Layer 5 of a small transformer language model trained on English Wikipedia (8 layers, counted from 0, width 64). Numbers have three digits each and are written without spaces.
A neuron adds its activation times its output weights to the MLP's output. To switch it off is to set its activation to zero at one token and run the rest of the model.
A neuron's activation on a vector x is GELU(weights . x + bias), where the dot is the dot product.

Input weights of the MLP neurons that the questions are about. A number n stands for (n - 500) times 0.0009.
n3 (bias -0.026): 287289844364428464375406544722597460384784312602669221327652624648546417521458757311306444641608611529330422599429402853537446380641798540370376686542475256378577461544754320337463646621346341
n5 (bias -0.037): 563602450369443539538581394627483638717498417591563463590393542428547538378365568453270545276724535478533549695680157582502173449459697283463602305483584493462644418632505411689589396489486424
n10 (bias -0.016): 155645705409422243613243312531314586568076693619631417332391521654707664521424569472563819534566716728379300775564518585278356552418460467513678472579371767535481376555449335387599446336605446
n40 (bias -0.047): 542648532587504545637449267462494382845557208494585531648421706591611665392364512621566432355469600824385168436303469648456235479554192577518602524533517637665408464459429437576311531457524578
n66 (bias -0.052): 632450463644423361338601204614580386462531308572587296619499374601512749347320569809382639720497562590431635442522329571478486612619609532681685363410450358469711450376581360327600600381267188
n88 (bias -0.032): 550491321552922441492558597290484350729844468436532446475561482354408376372756786347708401325508532633552328583647456722583232596394478504348663333457317554472518449344488530587490652544399261
n97 (bias -0.050): 451604484395370424569501467689528320717706425504688489512756478389536457055481394591355647584427291669468597471432480483366620456878469282201494383492269773492476339446536741564424535601547755
n103 (bias -0.017): 491295450580724549545739737587551557586630714651221512498581381294468849360322651595556548696580469312513584382358544464634341379591411716403561595307548517386458333306394400704250406640394347
n108 (bias -0.028): 358736738568310528388656921485493613373564646473430595419380642383455574697567566110421735404461550472331354261323467522530680424448691382431586429410498482341565367309610589494363479785709473
n117 (bias 0.025): 527576578601431506603535379400570602650411507455381537591404570573412417498505537547697453463838460490724486413303586573518438530576546490449599488429400614602627508449442242589411435499295410
n121 (bias -0.079): 517419625837334452234134436908742333532450406399591475949503205431391445415434656579298485758498524455478413610513269611470620681483503278497412519483555754680525482417502349556364523760332559
n125 (bias 0.022): 490354472540448518547350443603331562666440567350684471719469441295507500635542640574415337536441455524678430396513309441540502598611459557489471226392457491474515583456488478593464491546575696
n129 (bias 0.002): 528458461274543506614181447425503421534731616615710463515454620473428566664263463495369459831587613499445421392805452513385350648666660437549390528424417601385492591404479409495279518764639384
n131 (bias -0.038): 377571591470639463626510113318538455521438418543519421380782252540794347221342591895512430554356537415710346617644531489481404706748307654669424572496403485634456439623798303388587306436544574
n188 (bias -0.082): 634416615680696508303378659635977025522526582406543323451455503591189688443532553847651736366163456564852414524605161570572349622414106589290340816247381761725880514562581258250566563349463250
n201 (bias 0.000): 404469341611375572208510591536329455269699608520616577775298575501529370561646422432419521495448460292581372680430433403500356561497720675401394519494350465468476440501828443473426465576418569

Output weights of the MLP neurons that the questions are about. A number n stands for (n - 500) times 0.002.
n3: 375353595750464551426392340286631416528561521604376780517367450741605505757269449496642336549453326626453608376250549423281540494476690664640412540363387575408516450395576450643780677512548354
n5: 487447305445540597600360492329527428549548571497557577460436328479475747709772596536570408631498516426428466450309626459465546623526279476489665451542507555323462772354513637281281604426518529
n10: 566477472544412583478581576647531376392582548567463576568664506526483494543500446420478527300421214411479439719420483404378582559554489485609469421515486456458552556496526521508433534506497631
n40: 563343444310583394279482447643595650336464488688486396531636819570499422528345492502513600462554705063630650422641541281493495554516799421521297345410791540358187374785487769545316563597449406
n66: 318615599573456392805450713680452572538420580555490546567621759326413293513662366351677503230534487467657334494475708537634491488377499324201446431435536470592208449449393533599366629492796453
n88: 532471483516607519577525615565525555480376573303685567554571512537561525540465452562524683553357517522515476538504429513640430455388460564553571539352392552575405362517410451400323451355462602
n97: 504351718535411634403672308392484682431395614354386586654510596593533521646502604440472399415714667499314438391624363572634472727581543306620466318591390363511219015317634472485748672497788259
n103: 510563467489678516636584497282540401369320553513580595419568455630385665585619543512430522667449661580309424548462404537490424376503406534505395500559470584552664400203315432463790513516371559
n108: 608376488420636358507422430525488636564420524564524491533385597382619375634325402652536557394483368418534592546560518553460335405587538382702494526512413397635374474680582417590464617437529505
n117: 512531570431558573426545486393261609498533455444511732606685557476142458491408468651441671476501455622592509579704707436505491297449441625573548617392401285455543402641236407341636416625546499
n121: 460546545623482369500438601577611473666799234230500374810426302453304571293400380697558478266385806523351555494374592719382523519411423929435372785594520344475315838529539582614120359506497605
n125: 255330637311419466471408548492444562314424490573589664273643668654586637525405307413624602536414597420301387649377590461475666532461434491647461608392299469287619574705498429516966606322559545
n129: 584477492425545703449491590317504429397427451299412445440685356644542730518524431407442561485493527748424384673538618486521550564524524500534452530468441502422498430429341493568696473540451481
n131: 607383275523631557570419475577471535511355510505563389534486441351518517559496573612641546584451403585530466429373387560716434450538591490533438523456596502417578672546525433471207525491401577
n188: 474660441503408557683367463680705303537571414152613223430496466301449509674446393613759613185653572507704645552673642306445621285340525703745374662410595554243200700462645394477264212628630460
n201: 519538529497573653448545505526479527375382354405542562435625505664396645379514310428507433398338425663344405693519600493577633443477509519446548540436457375482571474555374519436719589467597605

Each question names a token from some text and the token that comes next. It shows the vector x that enters the MLP there. A number n stands for (n - 500) times 0.0084.

Then comes g, the gradient of the next token's log-probability with respect to the MLP's output, scaled to length 1. A neuron's effect is roughly proportional to its activation times (output weights . g). A number n stands for (n - 500) times 0.00096.

"ness", then " of"
x: 503327420500367475568617498334431605366494492371588580409538501454449560459505329619644323479454546576487340608671528428568390516516457336725544580486569350473398616626478557585818483544542525
g: 514635470386496493443513664470553432615404376332707159467539357581607681635377746528572492506527176602590447469454476395273457535304521441778337674407545555380422608471601597747421413641692290
Switching off which neuron hurts the next token most? n131

"24", then " |"
x: 496336551624506557425540530493444515478421446310621610419529316472350486540429483447689442413392493620466455639607433588478498394472585536629548588622449180469488691439382593573764541465387659
g: 535503518491518475346275449426364743414347448275553406686653540244515502457375452432454619624497465646549441513289497466714560791356559427644715589530414690575470330814520604241637317419622457
Switching off which neuron hurts the next token most? n88

" ", then "18"
x: 359376446636470588493457675455501521545462380440560670321526599496434474664336608515630434351412483585430517540614542487687516395438531497648496611429469190344504595531663419434571417584467634
g: 450483578639371526571455462617575470421398162463499497567366429462759365620687687601703538449873538593488409455544360750271522570487346580299434227325350517528702289527487592553455578586468424
Which neuron, switched off, raises the next token's probability most? n108

" Sir", then " Christopher"
x: 539410410503378526397457560311499480555485370532401574406467451367460607571344391654600492428647471492439557469631626520635605518471542403723529646551311362438572524539509462648806445534346498
g: 536415497510505736499457610746611262475373526549440377594663426443363664364487329520535311465292405499625494527473782328531486306629757632666636567498498265357643281412688339583381565333610624
Switching off which neuron hurts the next token most? n117

" |", then " "
x: 380403401643407596623353457551428575498520533379553642494558470422415632589354330505586352456470450588410465461625661495565489432503573523585472577457670314406449592647315544429777364508624551
g: 467634530673210491563230362758733484510642555487672536610529524503617460405301552644349277569589538503685343205393359559394414561559532375435427526536625784597370380356502502496409427686686371
Which neuron, switched off, raises the next token's probability most? n125

" the", then " Spanish"
x: 511259469629458496459461380409393469546459491584442630383514518513463574614331510532550457467517443592420358522682624601535499433599490384620418632429531418507450642439513433519921463524436534
g: 772414504406533628362670627707494596450757502334335484640626453415559718828440584356472327241495304593293572510693476480356473404616413579553338375392482298458496598397322520532473483652685458
Which two neurons, each switched off alone, lower its probability most, in order? n10, n129

" +", then "/"
x: 347499332543386635383533662552520522626524525546474602508554409455414548524368292574619427477454527604445438642489625464631534449493343494620378686524621381336435537694271485457705408491565429
g: 441509516464459378503692597023335613193242421699497528616556303641507430466699415423559309712498436586524416678594595596567555316501529447478570593544548446416480515511286704648690616477395496
Switching off which neuron hurts the next token most? n103

" ", then " |\n"
x: 399414394581502649511433553458551534596488424391628614460480451488346500630248334566509442481483415557431408541589666608614550535501429502677365599577526261376430706599438434431735427524610511
g: 299340332409421327639421571296376707194497357694492689528463526556516447440622243359596354621308422678600495439650618656496681607414536296651471639616512588305672543682405596510615482631422437
Which neuron, switched off, raises the next token's probability most? n201

"20", then "23"
x: 443359572541448622410453596582388633542487414429530664411558468499356402600408449503651408468368519524435415572574532679616579353499473477648389525604462263461321706514579481498795628459441392
g: 573563403650345579406534161538679307609659657654640658273554519846270438467421563421440571511377409573606502345444566618496596366495463335339629556710512535432671634609490249563354321416430451
Switching off which neuron hurts the next token most? n3

" county", then " -"
x: 502414432601470478489539484449388493381576445432482482511460461487396429564519360541742330474466378530438446611620789578590604631411419340621589462470591321387396610556494459524880469577567456
g: 584455444541575503525375565373440631272392445341584565292746403380624589488382491562414587416616475658614638674485330381731412308510634629709798488308469386492317664682443592347622496262278568
Switching off which neuron hurts the next token most? n88

" ", then "52"
x: 403459482627523586458380719435558507719487379409502545446471511519348451634263449557573390444500475469473484648543720522520521453459338531628447653588498272427414605551429518452723396488551590
g: 424416309207525815470477514372404397606826642251453687565497328401359684411604285591489483431540452500380530758523429296621660583522606730551577561361442432429626622402556339349481499597551572
Switching off which neuron hurts the next token most? n108

"ore", then "ver"
x: 449382418532497560372473541293440620461516552379388550356500396535450517522561365516590480475609434559447403499666496376454511470505502459735529640620572318501324640669567629492835463586336552
g: 524387602390561670466599515278592499801676537535539712459531462724601291631549332698400754503425532522437786450401510340290547505299438538567291397430557315342561658609385267453337450603529411
Switching off which neuron hurts the next token most? n66

" Main", then " role"
x: 440430513473517548411462519316488610536547423462491562383272482392356515593461438609497380561514338550543419600518764603618573515561542433702466580575522377379419644493458449485883406523453509
g: 678486511564535288621604602633570658240500683573536439571698534522587434630508512531431355344388389577301378409591611702613291429661468257672593483452485607669224499337288307742497414571394324
Switching off which neuron hurts the next token most? n5

" |", then " English"
x: 507375539614449594453287471452537532571486497471570496399548418446451627613275514475657362424543363497383522513579572523563533380523540496680518621542431268483486555561381594567856493478459479
g: 406267534386828526421570450717514493304413570601381585499301493402574811738692582630373538401484492375196399531504556460432379262501331533359444492365485619588682566409369519666582683611472654
Switching off which neuron hurts the next token most? n188

" received", then " the"
x: 382307456587456357562573639449593591543531508500504594419622461499420568432353529521635285369550332555373500506505636484479595398470545380530503701379514410504428560597447543513848615481436484
g: 402511433493753452468527774472310319278391416572278352240482555624571764379567563593602584615377433525493532246382254470505599693427530594439339498720299568633509558559450748613570488512422676
Which two neurons, each switched off alone, lower its probability most, in order? n188, n103

" Thorn", then "s"
x: 401387385520503452404444507326421551477424427515417497359393503423445474510546422626576480475586504587463487666657601442416592446363628513739521534502581284390546710426553614539845453537433669
g: 316554350549393574363722386603511679491415479515407332392328509671563355449398490349620396151451757595398552545347646712628230617483475581678329478485415552750338532582651653535504574381576660
Which neuron, switched off, raises the next token's probability most? n108

"ell", then " died"
x: 455442299608497508428367574233420601488487400414492524463527517423487469536572394591608458454526394415533424572675629349495509414533538474575527639532575387429392540610440616592895463591429616
g: 490565474650514584523454439587490471419747470531930591612742750467538516492499739583541309517487540330560411518407370622296486402454318339376595599319488206416564235584508424410461637291632480
Which two neurons, each switched off alone, lower its probability most, in order? n129, n201

"z", then " P"
x: 507476343599399578419490669164469630597512494433373531426546585422436419537514351545618396457583367463488476600574637317559589438372502471542694624577491280540450628606461667497645475612434483
g: 734681504626456598302279398725571497515525604645290195599538440423456718476565526517572175381260444556385544442481396440565520397777409475278529652540498509660686392545342686362628495515557507
Which neuron, switched off, raises the next token's probability most? n88

" Linda", then " H"
x: 462464470541472499309347631249514607464492488467368456519514441455349467544494327598636377416594450482504539620575680494552501555566488442673575646613431351276478571608482566562838441495444550
g: 603574495628412485216647258515785387582675493460403369426520526535305607648570458461618458610403492685345665439404429174635562424808352638361474421537414749359562657472430513410587283481608495
Switching off which neuron hurts the next token most? n66

" M", then "ister"
x: 649400409529390551511528527202574529715579408479449650463383458519385509548365410494520420437619366545478553485627621340619582476484518466685582576461509291384505538516508437509816523463559427
g: 549320275535487577370561611540746281301404421583553693282618432622634416497518570674634550709687397611685487456544530537367465443439448439492587322332837379175555383473431640576551528536434270
Switching off which neuron hurts the next token most? n108

" |", then " New"
x: 365396429621430607609355533543422530534533518408496679480550507409377577567380388459622324395439488617387459454628625504609521405471581512554508532475683301380463609596348558422798386555659532
g: 559359379239762647258617418213314601478289480570275558393471440627426632610659485320477613370347433632267557671480604411543611667436572497571614564397318440486702598598563551554605674487362649
Which neuron, switched off, raises the next token's probability most? n201

" ", then "67"
x: 462439405566528599471342691485597521715509381523489522428505543460309389637282395590583379434437454502451477598521692549643561494482443503558453591611468236390416654523459490466739442524569532
g: 436426326399536449477543440446418342740777553353420705623412375223397636561657370661493507368677577326266572703375362312589510442536367721573584602470376448674631473521762331490440595513443671
Which two neurons, each switched off alone, lower its probability most, in order? n40, n66

" ", then "0"
x: 374458376606446599580432545514501547604508461397561684486500520491358554598208246547532421457492484575422431573548611579561487499535448467632401613524608317413419678638376464427727409458630561
g: 379628571584416406556494578757615319639576507687763343557360573511580419485292593518339448612649619390362356332489339704509167625745482565467371355421514661584344471427527555422298691588554313
Switching off which neuron hurts the next token most? n40

"1", then ","
x: 329324498633468600384497530343487600546477559445652752462502370433373544628424365552464489462516314538482456623583619543578566366459488608552430572584492290500291639526472608514771509416465421
g: 278386553573731503581576667656570445406490545548446354538437606332464604601521572731705295557480504506690502236683325585648538346531460777480375523212438475401367378131661387515561547473546447
Which two neurons, each switched off alone, lower its probability most, in order? n10, n129

" first", then " independent"
x: 468351436615534319452565430458585576560518603431561562386555477494361484640477407590530296481478500596496332598554595499462512465493466378597476626477529281426461642465403540518917466480555539
g: 607235785619691399538418427713407607486574580715385601635372313476311719316469629454436478655554517374476436449578483511619571338374184736433465465414480413514512590410240435784532429585592459
Switching off which neuron hurts the next token most? n188

" ", then "10"
x: 374458376606446599580432545514501547604508461397561684486500520491358554598208246547532421457492484575422431573548611579561487499535448467632401613524608317413419678638376464427727409458630561
g: 459320616374545684673343383341420539451643549267197649470741462518382641433687426655655561582411443581668679624412484294485619392364411463548674716543639232408684428408456367543591378506352525
Which neuron, switched off, raises the next token's probability most? n40

" independent", then " professional"
x: 434408547584472409513531477441446495510471574454535565420466363502409581574415371470652319450371415586380388529582652579588420544490462340717484605498575327457435497491532535583943541539546577
g: 661538519678574226516618357674593559605583765387634753595487515606264443361332438571446270434473487255430430470720491635316528442699433348480469282519660513509424618293578290505381565624653477
Which two neurons, each switched off alone, lower its probability most, in order? n129, n125

",", then " near"
x: 400345506598521631444288583433402466570517447547501639441621656390413497502424450469641305482542509572359420470545634426573630467487403422560529508438553351444425591634568551494871449499477588
g: 561220422454346352637686503329297512335601303460476506545570542406374333602650574429534362361548261487707556575501527607504687595483326712638649280282565623748594646608362610366502485721482477
Switching off which neuron hurts the next token most? n97

"12", then "."
x: 381385396614502546396424615510505484588451431418588632470471359440365426635416349548555489418426398534512363565617545604669582357530533643736408546657503257439338673557422596449718420553565525
g: 501300557322440401566672443311400485437503516524661562925494458566356462477614494621563679510597558546592643397678508437650657242651487527508520505532384660237182432467224578436593580509361300
Switching off which neuron hurts the next token most? n10

"===", then "Bel"
x: 492434483526419747506510456541451598590484480507593639301456290468370676520291386468620375464547484582305414633578541530447537479441552393649529572435529450425524526577520540527786530440401535
g: 537646655608611510558600433490378450747717456500370617479520372486555376291407366575522582542587420368421594569348370318477669818328550534684173266518453541487717598411663466360224612380496622
Switching off which neuron hurts the next token most? n10

" on", then " his"
x: 464400445515440454442524647479524586458631487502486490331552557487404515384290520616561435394548344638379424425510605605544595428622554381509476524481470366418440705547454454575897504568504562
g: 537487322388649261535638724342509397399359614601521658473610475554573555342628456682485592595476408472447491255510439443440527563572418169286502537759452578538561191500615826360598441639354672
Switching off which neuron hurts the next token most? n188

" |\n\n", then "=="
x: 341582524562455516525570478570471468625611368449562547376595440486368619420368411490568384397476511634343486533512586413411652560555651348521489498434330497482515403534554506532881568399539487
g: 455429696488623401513411574627694695402366471367759416780701579517462648540573539365655427691430582477647414571512388434271300678581525258383426223376424670298312468479600593430423597507537323
Switching off which neuron hurts the next token most? n97

" a", then " paper"
x: 581313413590414437486622422366561623602548560484513637376586497595477479590320507499582340395541304530389496520484655489558488421549528375528544588357402468442488572476525504551871459562591363
g: 227492464299183458323519567538678449509399517419582534417257509331457385694660424619611413578360496753619496323531584399520172399687396725450534597534546566514578518664639558489691657657339500
Which neuron, switched off, raises the next token's probability most? n3

" Paris", then ".\n\n"
x: 529366480566393474387529688418458574440519385518411532406458475426422400646486410522586393329627519538509530510587570478612670458450482448650538496420555214388507572428513569481900627551460558
g: 253277304143341317651630459630309512506507371665615524715703516572465588572663601412380413544546543643452537449433452705625567545451376483476641297524407570709533527591561582183396548451669368
Switching off which neuron hurts the next token most? n188

" older", then " than"
x: 555415449646468322428510532498497567474494488460530593544497479495377618624486333466573345333479315555515528545486714522681480512537403379565463502467327373338459684423456510601861482492653602
g: 344520409506607652291578499577439639411458673565512113657330549400570697401638509533412578405545618685412609534496317527589269522572594565349311459343448732644202350527484402704620414429706550
Switching off which neuron hurts the next token most? n5

" |", then " B"
x: 503379531621451600455291478456542516570484500451579516399564422440451622619282513484662374430542353487388518533586561517559540366529549494688493626557426251481471565574374581566836497478451458
g: 530419303389555647307709376138318716343335552454223661450372360509544622553698345452562713485415434472344603732479615355587581500432499508474499582582439505563677586606440679303718541467549593
Switching off which neuron hurts the next token most? n188

" ", then " |\n\n"
x: 400401428552478629538431621509542502584437391395553577446537447488409462617289283645612494499472488511463417686604663630578495468546359473634354667585529323360399701671401482435582334509589533
g: 225374243235511444462440459354505413427587477612393839519610563755519511607665289239627451603371605647508503550574505574385677498533636307669467441563439509336721541497615460194570526543513565
Switching off which neuron hurts the next token most? n121

" is", then " older"
x: 487275349636519424453482530452534517519583544516519651499560430565420635545400473594667355456579361567437523345504703371554698473442329363598612515298513470420410561582430512476766480401628543
g: 521488650655393494651549311767602486614453397364724449784279486529407537652448493612372435471632443698485195279634578649493394409668549390224565398610331761465555487372445532529408363555359474
Switching off which neuron hurts the next token most? n40

"This", then " was"
x: 540331476602394511525484436410446575535471586407688558411433429542448582624406564471617470476488514621409464525574517424473539401523472300705464579330466425401437524459483535564952513498446576
g: 430514359371550490621333679334331557314496398505771712501691661428438248568704659724663525574546643530559626471493455346444543596176440525673466509336521196480307499607363581426514491356579553
Which neuron, switched off, raises the next token's probability most? n117

",", then " at"
x: 483297496570411483458420544525464515607598567471604630419601574449362505508489404591625283423534439441410494511583595348628533492432524375512509550302374341520441513626521591546888495454519610
g: 381502322688329287681509443198377541311409522566520528493480475417369276642520430624454328236446328607739525554535601500579645523439550474555741785477723558694503591546435643352575470658499287
Which neuron, switched off, raises the next token's probability most? n125